Layer 9 of a small transformer language model trained on English Wikipedia (12 layers, counted from 0, width 128). Numbers have three digits each and are written without spaces.
In attention head 1, each number of a token's query is one row of weights dot the token's vector x plus its bias. The head spreads its attention over the tokens so far by the softmax of query dot key.

Query weights of the head. A number n stands for (n - 500) times 0.0018.
q0 (bias -0.013): 449581206388722633376500544632518484683446565438500521424266478553604542642585681482464554594542304398401459539322642579245377604522639512486537449541578599403719407544368529428385436447556666349404348424755407551249526399511343484464422699624578522576474488581604487307517487299231632635509568511500623267577492386496537629595270636408454379601550437436580831398314534503559541407707
q1 (bias -0.005): 617670392609420485656584484539463553380595494569376483549412348450634298436419326535460474561283427550456330553540291531365450647437396500647615482535430511401573610376551434688553481482527481669704574565407544362622606503534335397588762478422567586488461473570482633386565581415472484551374601467514555567327805532601582500635605667531264427322682520341556162599649545506665420539251
q2 (bias 0.004): 648366384437562697638446518234463615535729593486437513576535451606584523580659290497485436557627573507397453648551382509464517593496391294476495537552352429603567415230446368534487411532404444540903376631515637437446603442353564553541455475854416490458355434460528584522441695650461575402613581523864474312446535424507700439509664558674541427589218681420430414450467452494394451467434
q3 (bias -0.041): 521459442511417327509482488493411657455543412526509548485435386448484380573529526365548614454436366432428537623575395402546404559406603416532539483581462334495611555467546505458525396494578615605567569470386517412506498600477611479525445448529355377502623408523546390551585538544455564472507456620595662560455531586493473421543550443505549576486488500554568466455495642600477409374515
q4 (bias 0.005): 689683595516465375458545370226429518506504451401346548495385621607594727472614634417475644507633354765548453510702460484612571524554441260480519599363693462561640519539572440347604698569628652442444391322428400479491529510389450319586660496524621634387554494592446440285643589451685535372508469426576675241520601452390452742646548569348528461570459646597617602421429611435764361416535
q5 (bias 0.011): 434557404433673578435493539365647383625390536430468618639575656495381400382579517596678452439314436489330342446428577400679439488538608491424405552338255741637263170548344392768701439447447512343543399533376646444549477635551370470504630562303345637695406527249625367381591644471586500517253551618627479478496459450428722653567508562567660627548355690302479626407429473484609309447443
q6 (bias 0.015): 405449365395545596619729600294580480373419371593311484406530500439552341591441434411326601469320424408388571526438396476347363439463448372429580506478443231632420771437578749638610430609526622608580455467354391371492813418536463566329460629688451477368409629577473446493250533435654560483644613534630463490342657662474478555514441574613610577421483567503453377381538411480341503434494
q7 (bias 0.005): 552672320624314175527597452388557527354516536311306389577538330414327514339388530419299411592286314776503512729589377417752332494270463591493468513524500468607792783507609433504341718588480584339359669452348425604670359529782503463659586403525507422494613438565409403431573507416541517450638341392540455500430443519569492544407481414332347549540617629493475400410447503488484613697366
q8 (bias -0.006): 628413324754484488551520521551530444548552596375652419486741390458413580380457437713596355407402661327562637614465592494263624573673422683466551512390284715496513478375449357497536442468481553373522507517586650524549597411551356632480684533315354503605284373250461647511464610706743437606517422568538376379481435522676583370521500711542431395431452476394606371538483442573523306523324
q9 (bias -0.025): 487529518579512500441748639552468488561422544658449526448466423631494606702526461424619659455584332555585237490471389593438565640524579550604604459413517573534475493310520463590337528469507460755695529417464399466442648139384511715487714648473753641410486540497425551465377685391463564550418585279398623396534426517539345622561493587638593304417489409500618414693516509542453517459494
q10 (bias -0.006): 582638446429407595665615495463497408477470334629480555519493450670488603592604254650599453607755483748448657569694541516585438344504444630472556386473675442688653812496619464567404675505508477738852417560388598417562570603461500338430460436630517625537547765667573481448554506489583487620378588425472614514428801758465472655385444647478461496628334465533565541532565473503457529565765
q11 (bias 0.004): 340368365719437570344531473476572480712391462457601405617376648572612655775561691424395533549508617545740570515567686613767636424488632529454503576580584717617671446363603272403369677587522487511562146589639407535323202488500547468350584628375303261507456509568235613712500347566337532407646262469485434481544378590550389531497549335551648662438496694362653439588409544464615643243404
q12 (bias 0.003): 475376458561651619487371459381410558327557596740537690597628569347596411414372513572510467393796328363679580452506514484529307554551628676521464576347660601581526530322563360358524599486689543548576413759461392324421353616525503564315437429561400318447649489521225426663540552535344471293440580536637416687552599522608520317429451643737635612355300569500377504709579523485675323473458
q13 (bias -0.014): 518466416558660381293594618666583455572383376550500741569417650517272640648377545512503596581690524621530484352453601468706545473475724658510436469599438434463306613337490622482378530500476465661481396387711546489421463314602551696385371534573603336620387548624507506592436577556489523489333552358486340403651283556299383465583264556668567475655263300385432489397363549545558752676600
q14 (bias -0.023): 640578482585611414472647518444354357669432489544608438535695524561506429387534315348473419351507555555514594759586656609704390455503210426389495506497667435483568464460402423563449583478389453413482493560337583389525528477470399687615422475553475671587640703542600485361459546318534433570487421485589604780287485511324379662567599588534476449417242601444238635639603460542336649404530
q15 (bias -0.002): 573525496586664488473489426477722543680500509394434655429422478455491440397378421797549415342523605338658496380545503569429775555693156590401523487534203425552527345442318603590410577505564540500434450547775443566844496406576387628578625393653537522465292532663534654542514454500832503481555375402464517500407597382319554568620488663548618555504450306247528368500461568518488430663418
q16 (bias 0.004): 567440354274587464522603418527483507457610545541427594351506433378660576521520503510558399600525503378485332500511506603464634645494467561457415459536428373431497413371325506453590411407471522455357477442541675429406512494419373476667633469470495629612431556503449638515322524494461673520295451423535550637326607534262517656676432673595508565477674446492419533407353546498321396559444
q17 (bias 0.002): 592438488342612345450434451548583505448572506106510545579121513496444524681496519407347603670369476615506596604519330529489624659609524518601567532587413519379473553450545392248346685481393341638719569372673366597438419288405540607458672560480540425401533395528251629418368458549417684460670444264447621469687330478462464338618639490547503338461360483556575467510538596506695667429406
q18 (bias -0.006): 408370423551478484523500505463902413399489517357375503445308553517602534648524677267551536555500469721503372479563402542716610560453660649258436531603446434723526269539385714761466474397461454445605452486469764496439496641437531436608612478411626422718562503521303647518453577654550551431376531544675477517520457723514581444565519563604657654451605510579446662449620609500531417564176
q19 (bias -0.008): 448479503625398514608545604538473525447438428592622346588641524616558662576627417503544628620793491459513386568621602641253559454531435379476545495494675576484787396598494454324500477516449420488568530339556573395455692512436495434536480674796540414396487581381579550475529614479643506546529665473539673426623561612700490512612632486435547330600555494588535557589657486534637404348575
q20 (bias 0.013): 573455572379716459518672513483387441387550562523322513569429380471252516485422560309533565303511458465602654303482557365352510598357463346620518512500354637497432688497340363517532451452647478461602565510554573473538452193615444419591522518356522547644575412341568587507481476753507425418542441507585669393537478765357576415578669491346524772421528687629557290437587438497620378367506
q21 (bias -0.011): 626466489465462383422493473617480415603493517402487439832475333526376875571359503426572467362548392565470445503514537585655534391514594589568522580493496500522448679371397204420671413509353435470600561441485587366621226486424478601497455323540693349721607659408428667525430500531425655490453435513435540663613457837384317472342662539200598387618459391416493514247466393547504464637636
q22 (bias 0.003): 565580535438497295570634511196486516298500553580517538472658335434450382436597409482423574384564559407411687668506380480563441542390240446560587551325511386556580600583493326521628390434285343326657458396309414464645801486393635555592614709840689395391345376444711331436681493429401369532589443490372564465359488417606455407588542365456406547475599510747241265546524396509543515338350
q23 (bias 0.042): 505533446412517579498564500475587306582492631529553403664586551548511581533409512584566387571801624481630565485429620638497497321647467585467463505382511506716488623597423381403495524424352380343503464547483536532450443393523372550531507436578574566555470653508468569443510443503519440496525482536386431577553509555557452461438470547468443404706606528541362601417485466424575561623457
q24 (bias -0.014): 520329450529622271610412546500564515463574455360373536489391584373523330665503558386487546368308254506438523598513437508503500575512621486418536495589586481220484485428630657468389572511439563503442663512513415547488616678566599668693589524507557567450627421466521463569552419400609461504587486412603661461620526482441428403535503508497416573391488337671500479589626586564456553332343
q25 (bias 0.017): 397574568599449185411607573545609461591355449583579516500408541447347308775478657497530611338528567448673305300330544470431387464483601396536469424562429442531562238277539436609602432439555334413542464424425530510519531566444667671360506591538543214440524521458459539604513509447480494473545311580549434697411308455503432352538759307678671601368482426451427390653519602480388507424512
q26 (bias -0.010): 598557483416569627623545563500440479469516530577450333476437364545567568352362430430497431388377405382445521649526547583408476510415438480293628495569475403519617451361494360390471349411415577473546587635547435590553506427567490531440686568731598540529506648587468642436512368497325640624505603556518671575376620652536374533251282535497464447521588374623618663422598308534234522459690
q27 (bias 0.002): 483454607695537610440307541614665361462467620298640305611479395496518526633603522552570443585141530574416631384423519494461460382493604638490580560567552574507471482493500517693562525554436356401760553619467437781475451524335617552356421561387602510370434516470532482500461438493413379642655644557302291480591424479877388372429590484466417452405486212503696638552665513526448531510497
q28 (bias -0.011): 566216575746506496599534522618524463543480526554301436578652430658481473587351486375472574503650418579481550540556473668624378317358674492408586433415558483344479503491481624400367331629699521469430442535486558557523673400606452577593474603558556646358700538518445594355476374413580380396548689585640542445669525550407443456519573470401329286462647472652615664529582377513283583572486
q29 (bias 0.015): 548430444409634350644625699421443487525419590396549547630493402449566517521144459483559606317689447529574356564446464522461517596553387432439500531452546425180279423293673646346520474391531301560533574644653345521398671586668528713625468529744668552431433655520628671608578494391686519441492473324466487591608596352280426439587398645667497455442299430481272486634440500515492468408503
q30 (bias -0.005): 361476485610477628387335386578701492424450415291568305421372408605472542576360292618394383400526566459277557479411548464552441497548674618371542475651522578500587638468303648528603440500357601600527542486585487388408633536511534571275317402357406543497339666762448607459371594376664575615597781568655473545532484500409642457459806503500607330518386340507435942367642553512449413507601
q31 (bias -0.013): 363654461592715540420458527530500561464585468569455693495397717447469350490536546360377429844249633530485622563351486334534563618349614658461401500591544578541393465659624562489300570457400520709538405540555493620414466525715584624436577599331406228657452526584374445669582585543306572594362546471568517423423416485458680550566256459504399617586531475333168582425563493543713823476307
q32 (bias -0.002): 391570547411441313352450586682331516407613358266479451557481368513317458390211352338432490470477500651364340398494559290523750528385459410447506468846481532268655236456543419254462352452504504345411769449551610570530414442727491470803544400529323693554649608610560631636617474486603517587636425428650541415524504515354653522462646425449306500486619542567601379516440416518492526493447
q33 (bias 0.027): 609407607674521345451607781528375468600486538523308449478500529597394350506344548486485525411517327641517392522338509416322413467422425628410539430481399234500432708318380507661405399526573435535637465615529448500309691352739373416438475605707500507348575553506507446696544593405611494421445383599418444407530717611562534425416549587423443497253461706411452356422468331469551517475458
q34 (bias 0.012): 528672316564475548529701392434420594674454458520624473546686545485510603475469450430387389672517729152648464650423474579610270616351647265199389521721452582386368610350709568484360409490596521657295273531585609528575317253508522343232533687158397369586116424496488596722421629523508590521497589465640306562473548459392581461507454426552361712543521657504413590604531614473548721338382
q35 (bias 0.022): 672417529611676323500439440345612561397659503344551500487585532536514529435337509285515469455448465799500601564508349464671555581436455391361456506485429468493503288401464533447478442413419381334366432645407753413459620608582436365760552528685534453603554479535524542638591563641591452307460526404679319368341658569344635431532629522527392661381293600491357469425545414430590402554284
q36 (bias 0.006): 667360578720678462553177451520651371507520506466637655421372503491549394493538490676558571374532401626413590323609413469516540427713243650567565473319535529672722358409373515651413668575571405390444578492393406412572637500256439517735564576677660454332807582544637421370507379530589383494530534389537647478640437377415461628708600692259521297315339290433540634699555348503608288569497
q37 (bias 0.007): 530494450521296771593513487347539576442450413346529400496476644598697629322560473452604550479321706604432748610370481551593339441653485464695505506444299598301491489660807537603682448509581478474606438497374509285511462569705481431314491591307422336512408468247459587503453458368503440413574444609300422442560456402477481586407373550517398456354292594515439472383442370483511446494594
q38 (bias 0.001): 478454568520474504550565395493653299624524557510320460623590439554432360461539526317449497745424674327513447616385500577435509561574638596601584578485622558435313678623370630513452625434371558476614586412278390589529581503422503797423585523396577579574361429515348554385410509456346440578523457546441524669377486606485428475492470482379526404679533570593412418406725567545586474506226
q39 (bias 0.004): 423562528410207568601566551530550602485503311468331553471391696480369258440514538535391644510659596543445475668378479343520544414556536404613455455578329357520494390725573646548534449466486483680548522330507521248481527729478474424409491497573392561517497546447355387463445529427454500469426421638519730600583250422358471484430554419698549558308541687423466400512553479514669614402450
q40 (bias 0.019): 395528649294533411497451470594535650374450473438455577364574554500349472600626464594419365721363566429500761268494455556500311476352655464380364391861382429291366593594450624579324527667580327545435588532668590708572410514640535520379147454446655438616489483423530500508421484640573493513477646489585510546783339477465549414478408436460330566554343384497448849405535550466322588707749
q41 (bias -0.017): 636465636529519608567409511425490519572657497616432667453621354482307382458484334506455503548549500411249638350497449640857455657474545705360503494523496633733266259389489504643497457386615582413641357675263510536719315432415618432458614610651537363671493704517478490455449634475219585572457623484666307622408388621363586468419492487261510645636409556390651452526545470500398434438458
q42 (bias -0.006): 554540442774590421535573569794516374645487605316729343538623540454550801696607677413615473655037472590525608472506540534483585563496374596269461507388555410462303310583362508809504738549449387335350540430662717751370509422225417560500400609415589375550508593205794380569610689685555451596480459391463371407556325596508368545764491558337530454331513436262611719477504608528691513464357
q43 (bias -0.002): 578524515354613360470538505306618450293550588417476743495237601382621459462448461449583610315304597541390770486533439284359424524635295468713514582230401438599324603557742464653551649476472578555580636436450349352482378394475646562507517538394540317422595486420596532440466503741624432295568353557451567552440393537353528433519651661695765547429417427560373496319604560545684438619448
q44 (bias -0.010): 374486430415487492406691486602402484450488447744310598571585481496387563535719582564506436556645399650602549511629510533646388558622618536620503442598378716507739284587433412525528400552476657521761454608477424609449384493708457729663584275698334714626582416267589402775606536550507267581627532656382684422561613341599607618503603415438556544727550739483427440516385426500223559593582
q45 (bias -0.019): 597473534594422573631210531554678551443452396437549336500564463530737587460295359567599619364627383565406469440513372619489624509556465477429500555461408594714725334490507500435593379546519447584570571335347462284603660401322558484646587482476555403392691569480415650424520616339525585394574673533640614463670723699557516579596832594434494381479712450420543532659750320526462345418522
q46 (bias -0.019): 421506510529355355450500507622601481456399552656319349401536458434662448345468342473500527208610512759416315598515518486693362505364468429651502511453555356464418513510351567689573480417377462503510494557336593366685507839544589537668379430453577700637542500525464354431542477400413477476565571590494413691182528460497389509442510497439517446475567359462354441632567556546486619437417
q47 (bias 0.011): 431370416543602507456340529572610562396462451461594775527479484442344575492543671492529545546566439515477635372365389362630581548482554515375432458561564471469417455554532680565731456559526425462506439435581503446483586432467629395342284616361486347521552529523497306662574514674512419578403626446388427459680533494553561341635226436485465627360468404580494488654362555467611479383424
q48 (bias -0.001): 353611492305510516317732715406368505306473433529469605397544551469428528462693448436484517433647427552457662580492695234474566591515609577553463576453570742422620366619637341246710533396528516476630542446376553290296467393539509523585577511598382832578408443357485532672391546443401536583549295508532639420536428372539667653419625577649432587364405821740442448445344407497673485394487
q49 (bias 0.027): 539620579439490484526569581488511429422479505358524338529465425559586680656301456571508487365684568480620621336463575719307530441595456614406540465463488396590602635531423358424519477507447426454488552522643391511460451276508412592483571565500648429449532678552445648479527503360589490464576525453350457555601607607464426425478729482366503469545670541620400559380554510459562560578651
q50 (bias 0.028): 682581453470589354392561450215415400520660661342431539557224391406434475468520705282477384288270384636516570415398417270319574558359451286685523603425478516695476776252429364547399358442383476493670468591488467537401398345403474447493561439247381522487534372614519503420548507781404364304462382609493531294341391538578488309376535602577563651460508521456465364385475578463584481455328
q51 (bias -0.011): 503415470602570591546372524467433646669543600645551394663577506573698512392532528613483555506490433461636504585558521672581591395309479554473544528447532282413663473315347248609533468624673527515540336500327474374446474475348280449537648490561430296467510437524416610578607463321344568444478316561713453537423611428427528583598711611532497519456596546286515377602428398508521529536509
q52 (bias -0.007): 497349603583598640745470451369392628407536456636393270399524578583506421458534635420355576486372500454468584615613355659493339628521447534460540476491279434549453269571324558564471591464504640425572609608449456476388500463557370469307576589735402452453566467322298368359481528446342685500578676648583647688413357475540427466494665303490681562473475651293669570561647491489415459309620
q53 (bias -0.007): 647391352614509578458551768515388531285754497507540483286539311393643233294382449406459402478338510431422579575369470354457422509482401645572530413592421287605682373430524546702517218403558626442377456573477484528422374309583447465541650493632238412436590534612500456759414513524333525563539424579538424347371558515558576445427489638504370408326689554484436373554405328550511596647344
q54 (bias -0.009): 372560788651447203298463511709416561433456432566490487577723622441470443832527475526420548525496376493568555544535493634453369570436527506345470506571733711504262614600636441445626430559454485564408436541537452510588521486665555572683362383330659483413628425615781494666654632459648421505434456523442399422589685442588606425440639490395506535565599661551248471422473513491368637533196
q55 (bias 0.017): 685401561630357424511548365299445539562633534530345562485457423653457387453496699233416726645870635610577364592526356531586489487380398206658470513408539434683454476542556729526265427510504434442528353421582465584503605597421600414648282580711542356434604443588512326402539466579381383134602455489515386323399361508433470489503372259431517546654464577493453273613460416420636485381356
q56 (bias 0.019): 507333541503720672674375443242322531493516494277450394544581623445432250577576500576570346356255286325474339595500457361585314636573449602365465553465412826446367304384610481452565722456554643170428595754362348545475380496675527469386587492393279553380573395288454415473475558363744609545506456423737344493630588295485598437464456525686514610425301675410525601497482545449381374453469
q57 (bias 0.025): 576342396534450611600415476482506535575569464559542429519464402546566700484533696424440359491607444612490372625459500679630557549557513553335393505549565605626514345407449612297612336431500392461386466567371559303389458471333528492617535448450582547682670533401353616655384593618461542530428623530644453514565620503540467477490506470415410471610620525476450742429438435451232464394524
q58 (bias 0.023): 608577574543624182373574716538567390404542559460428724495655532451224462641504523451481493504413497361503736363323569233522328412456638470328438519547644371485440565413627536496635473510748449427485349396438536671595377385325711552443617645393520290572452497609474451594507667611570317532382404466624360356597508564532578286569645578445327682468519626727313530474556503485745551521415
q59 (bias 0.022): 569414589500447662595368420394503451421528613338566484641487337617586576491636369389503500596431599483334470615533237441466516470450363402609554622442423210402576567533345331565642467517413375334713619412361594457657541474353595262490561670770614345529385408430534634311565443493460431483526571474464562590393687597474493435520719445321420364487584532607273596429557323483630360506545
q60 (bias 0.021): 420542595457273447497668514614592489423301354482497337372818658522360387523455550365458612515427521235762533528338528510530482439452648406422431397480493381496493344602500493344605584563451349387345575398318607507614730717464561629457524500517493522354440494450290583492351390471329573448500389487604583774349313573657346504347492274710421618235496805679412530510518391441428351360447
q61 (bias 0.021): 647369613533650481597486466577590345609485629426643442496509460472583601668348500605636463342530525503529564355579562722465599445644350687470549455328575580584429539418367452528495505478475389418482583607622412637430544351444405587603547518516640517390538590426639561529444433578595464527514461455308364539617591577506484511453634537403561397497476481605597594559609419462429371497551
q62 (bias -0.012): 545564375617557504354657450595595484445399543588610391518428586466482740245144579373640487351423422656568409466448567298677202618236610286469473506428354565568695399479359525497450526422392519541355507556715577532431457569708595453363503467528379563518436508456619377813702443676308551435617661627431467480305457478534508462552327395514576535497570419354363620491574519494603578423535
q63 (bias -0.005): 621466556465397306741683550652470564516452574608384605446727408466349654664434591491553655471365497453544735712349536588511540538475473425514508420186454542582397452479847566438543401495554647570290500365414500510540504497390644698524603654623617490636546519304643556352490544596426667598481309386445395547450438667347476589473544386570447591521717669423580475390500323482253599570478

Each question shows a short text with each token's key, already scaled and adjusted for position as the last token sees it. A number n stands for (n - 500) times 0.0029.

Then comes the last token's vector x. A number n stands for (n - 500) times 0.021.

0 "i": 507723520690301408634449704751440562498552661770619699494634540700668251695293744653421534434580547205317237665316664398294490473676557855726292687277378769313603482166182257237596338394393455
1 "ent": 516768596729278427701456746721434492501552705696635667540649536695704216715244791649425541407650574230334266570396684437255524559725453830749241729237338833380735457150206211256643348317401459
2 "s": 485750518734338543674467739724360426489554669746635654516623644733679232714301749577447550394570664243279293622342663409222506479766488908715255708272431805333671482171229205301577360355410470
3 " are": 437736510731328331617571731779435531551567650698572689500659586759632228737249730632538548378594590253236273698324672352254473531683567883737253611277376845360669527207182241240554344397403515
4 " of": 432754529732321338631546709803501523540618630676486657450660544759675229677279702666509487450541540227295196596318715436253502424658513893805249626274371807319569538234124185209556337311439459
5 "f": 400727553736260325637584742727515520514635622763450701388672562740695217682313763626425499401613581237355214542333634446282436398700573841737279593246409761359617481238173189231569302293536471
6 "er": 420740599726312356638513747790477482524621689693558646468721544716746226660245763556425510405600595302352230525308632479254447439668586859748264766268365814393687519204104239189540319313504433
x: 495484481449500489507464497512488499490434486503504532496536492402523507489508523531482428480509505526539501503509479499492559466468499514528408641526568486468502508474519458475487557611423461507501495513479509508517458521512507478505507498557535497500496478490465478502492476497491510519498511415503548522506488562476523508453482528480513500524497484558479463507474481114483529526479
Which token does the last token look at most, and with what share of its attention? 0 "i", with about 30%

0 " F": 493700504668284388610463700760439564484577661797612708509622536698666267684321738662431556434578547224328253686301655380310483496670527850722313646298387746294593481190177266259587350423431462
1 "er": 578666591688251424643407708786398490505678700686648641519665474638661250654298770612443555479665545268455255529308626428354454540628527827700313720248341789362678503192131265222508372336550418
2 "en": 560715506732223384704443725712367510487563705752685616472619535618681221735295797582467580431629609278426251509331662441241460465668530822793252707250339807374756452180161237208522371338552419
3 "c": 494807541718211482723443782732382431546539706785632591457564521643692207693288807654415548437671508335382265582381736403273533514697472787751266707215359858415725458089251213286587401354432448
4 " F": 536663484691225414645462751720345541495614666804605697523604540668621249696371734684412546423671556263422236610284689370324474603690469810674316630282381764321665510160243234352540363388448447
5 "ric": 452707488683236424597452735709355481475590587821656654493581479634633253682351705650372574373613547240405255551380687414367466554696512757716246653272308818341648487142214205308554419380410462
6 "s": 522711461687283570583493727680276446491582639780662647525530550710624265723323703634445609383595662229325304576364675398284506502711497841724258676271400802256661537154275219334518357370412499
x: 540464533469500520508521525529547457511502502475503498452509503421508520462466510486501478551463494538533498515519525508494523481524443525479429650531517483462478470510530536480535495549515474521485477489524483524526488512500527492502490501536489519505478516501488520501454518503506519505527493504496500515470484551505504546477528520476508504472497511474485499502506483065467501524479
Which two tokens does the last token look at most, in order? 5 "ric", 6 "s"

0 "ies": 507729512696332394628470709756435545507532643766608696506643561694672245708282744646428530421572550196298251695315652381277483467702541884718289686284401764307611487179188261249581329400398478
1 ".": 545723520728373412672437715794414461491576690740591742470681565663684221729334693626445581473542555207249218698339673443247405497775511881754233755277392736338583474160197191230547364365400423
2 "\n\n": 568699519648374437635447718752437478487504663808632684442625584712627292634263790604458579435463553260289266703348633357277487473682494872682263663322414732357570420193253271203594362458436482
3 "==": 618746519680392380619422668795487450499519678707555725441681535654612254666285792660561534471540518240306244661393702369270496443666480857711219641289350738406533456203255224212604379383429455
4 " E": 587654433736287483568374657729448516485530644616551634531695545709577239667346721746401389550582569156253199670358701407263507560684539900752361680271334717404556437122203234215622375376477353
5 "p": 508655408737288380636495684725518498453632650676540625475622557672615184718265729683486457471582519162357154549408662457417484477664547735762341705223316714359546502114201182225463364309409428
6 "id": 561710537742267353660491691725554471445561618589571606547642550621628211700163752685505428447630536247366162537371762428379522482626588702708337708218367728351684418183156237246563292330350362
x: 440448557458496482499513522541546530489432494563479492475463520465538523509572524521445399475472514488482518486484515477540501467498536481482472625566489527499472460525498492521512493558462442471501446512465497490563480496468520480482499570517549535492516482503517469492440496456475449505515505425496551514504476551505560541480495503519515528539554475483518497511522470132515547475534
Which two tokens does the last token look at most, in order? 4 " E", 5 "p"

0 " ": 515722517680332398620464708776448537487533679784611686481628559708677263682293765644428513437554526203312234692279672365281508475690536852726270663289416750322584480184181260232576330416411473
1 "1": 564682512760250370619455716798394505518587673635569703480647590758637207692328803702443434470582555181277160557270713402303526497727537839773205705242413743408632498169143207213522373339450468
2 ".": 597687510721322420685407679792401471491595694666609707497664576673672248702352697651455543474548527209265186635331704447291454501713530835765249760271375733373588468188175222211506398362403410
3 "2": 567718516746304470655377738775373484516565669697544696521676551665671192715357723695465534484524509199258235721389676457242486563746460909759287670235357744417604446207175188207567417368476418
4 " |": 580713511708366415649384670842436530519625666680560729524673537664682234693334691649492559389561457253261250720336690410230460538717469858749274678255379772352548477270139206216564378389438461
5 " ": 530698501696307458647413717787418490509617679709574657521607555690663259675309703711451489478607471277269244683243747348255497572713461819753288634252454743339578534218161209261538347406434410
6 "2": 568655485715301421646418668737407519501585659720566671538608583713657254677353743703426478494559488220283230646286711388310492540710478811746284608284444727369573488242135197231545394400486391
x: 484479519491477471458490524500494432498458535495496503463494481453530480533495485504483480510506481516504474480494501536498509417489499500524541644525547510509508523519460534495495503533504450492504471473471513498510508500502466511496478533494507528489534471509495499490477465493515503466500514466512505486496481531519540533511491501492500494494489503500496500501504510045476514513497
Which two tokens does the last token look at most, in order? 4 " |", 5 " "

0 "0": 509732520692344400625468702761456529498521679763606681491639549706699261680295762646405497433559508179300235685300669374272509471708532871743261662294417755318587475182163255238599333400414479
1 ".": 560714536728355422700423692797428444487585698706603721504663559677702237710337700643427554488557496205242204689339698444265439510767513865767249739262396736358585459175173212222561369360397430
2 "6": 529726556746332482653404772786378433523565682690549687533683556663681189719304712693464558512527530202254262735369685409230498564765435924767280695225381723371611465193196202240584383375444426
3 " (": 518683512648306478617450756751465519478575685715626674540621559737627345643299710652483521500526546219275265649333721369255499520676523850709250683331404748297561455186190265237558378461389505
4 "3": 521665494738315428617421712769456521550599707684546641502644563755644235677303757689456494539553487162363209589316705359318553503687501862782264639276378717344542540173158215259527361376474422
5 "3": 519717549758280449627419754755450528567595687664527656507640607730695213667282750714437475486586466171343229601393694374291580511733507880792285647240415738364579494201134204240565328348509424
6 ".": 555677560746367449646430692774456490526629680674595689537643572720683243689347668635435544482562480191303219614344672425301488514731557835774297722244402724320521524206172239265545345338426434
x: 497503513500485535469483504526495441485480523530496517486525472466516514503498494515504484525490485485502519518491501499497500490500503476504577654518479542514492508482467504496454505548486463510520477509512478483510482499503476471525482517511507512525498494503473507481472442507493485507555517479488523522495482556480564489440493537508481529476485500477473500520492456056468521477489
Which token does the last token look at most? 3 " ("

0 " B": 503692506673285414614433721772432567480576670781607705498630558714648261680317733677444549448561531218331238678320662371311485520680521856716306654293391744301573485177181259258584351431414469
1 "er": 599648574721250471660343757805386528512673698668624623478675536658607225647296770612453510504637529253487200479345624439314440524643530846694307756226355792360672495163144233221468382314551413
2 "l": 518658479728233462648426790754396592530634692703572645399597571722651225679317758632361503399675564256379169455417737442200494436736555731758245828223394718307690478142199163278472394322470453
3 "in": 488688596775217471684459741771397550532607737682654655477561609782632223679363780588397508420591566253378199453361711433213532434787524779774175756230469816351730435174207193251541383330449488
4 " |": 545691508709370389672427653822452559529613707700578686465655583727661252688340750577500552361552490255308227640332668393227471462724512857750207671300402797349578501251157216223523364383439473
5 "\n": 526654496664374382648483657721492552505538672702568611449626587733630325610319770617524508376455534291272265663349615347278435442666514829719234616338448795347582443284153252200571383450452435
6 "|": 546655502689343379702472605764485537518578683716578633485640478660644238687313793625518558410550486242313251691320606387328503442648503861757269615272344764380561451252179255171565384381473480
x: 488474495503485486503497489515494506508463569500497481437472473444476498486512479503498483516512506505499486489497496514519521507492508511522526594496499497492489484509487503504486504581517473503483473503496489493507520498510533499504513517508501511507490500498504495506498518485503518530493527463498499514512488530497544521479475496501515502482497509515503479499508436019467510502524
Which token does the last token look at most, and with what share of its attention? 6 "|", with about 50%

0 "us": 492725512701308396619494709766449565513558688771604674483624540719673244705290749635423536425587550210319237659296654379278508476686553858741274678276389789298616521163181254246554326390409486
1 " |": 562707467728381367628462655842454536542649707718575699460654536741633228716314728573517577380571500250275224673297679392220453480729515853773193651281374811325583546238136197202478325373445486
2 "\n": 543676474675392379618508674732489539502546684715570631437626582748631310628297757611521517383466542297245263693334627344257415460679519828728224621327451808335584469270146238187560348447452442
3 "|---|---": 621704487717417364632521637803476521462638651696549705459652620749679235688283727625514524359578557327242267729222627357287433549687553799716291633277464785329606523291102210290589276387440469
4 "|---|---": 628711493715436352632543626800486504443640644695550708461657616756680238688264724624521519347576558337230272731214624356295429562691556797712280619282469786327604535305088210292598254388431478
5 "|---": 594690502748396323620585621756462444453652653704578640430646532740646205722241751609503522356591619293248257649205577363352426548665583773747230631243397811325618560248127209240570261329460455
6 "|": 594672484677443367647554592752467527447593671735578689487633493704604238688251747604521518337570526250264277700300632383306470495683543820732207617267396786361560487302151252199555294377433524
x: 499465491494483466489504488521478490497493572497462485468465477453466498497518462510474477547493498530487484483527527522509543510488507501518514601524505486474515501519488511513497511593520478506464478493505502518473498493496511494544523503534520515490481490530522504496498510489491511530490518474490514497514491526475551541486489506447495489481521495527492460488501441043465510529518
Which token does the last token look at most, and with what share of its attention? 4 "|---|---", with about 50%

0 "2": 522718529689334398624456694763450538501531678769608687494637556709684263680306771644418514440551524191303237684294665374278513455697541864737265663296417754331585463188171263231590328404421464
1 ".": 588709552729338424701399690799419450499599714709621717511671559669692232711342706636436568489562504212255209672333690449276453514748512851767238752259375754378594455172178212216550371352396410
2 "6": 541723555746328482658395767781380439530570691686558680534678557661673186720299715688465555512530529204259258727366687417233509560756434910772276705221375725379615463192200203237576384369436417
3 " (": 520681513647307476621451752749468524479575693713628673538620556732626343645299710647488522498523547225275265650331716377257503518669525844711245689331399751307562455189194267233554381460381502
4 "9": 561657528739330454617459692764465542541608694678579631510623531754608230653280746673431507528577484185356219577319693347289571525673514834791266633258386726346566510197166236226538333371498443
5 ".": 572675542754363436644430684780468494531652694667593684530655572731650240693339665619458544505559495187320206593341680432310480503708555824779283716247379717317517528200166232251515355326438407
6 "3": 527690520740327478628394761770408512553586696654512683501674559695671201696327698698481543515528477178338246666412668414290524562717468901765307678240352711374529526195196218259557404370465449
x: 486488477497487512468499503544515433495456510498496509489515483458507482529505487523472511509528479512496484526496509517520508402499508484508549636500498530505482497491467519455525527547487474484524472475491496493521506514513446514530473514465495546516483501510487502520453463467548532506526538472488527480529493531483573503469499522502504511486456490511478500533478472065456487502480
Which token does the last token look at most, and with what share of its attention? 3 " (", with about 90%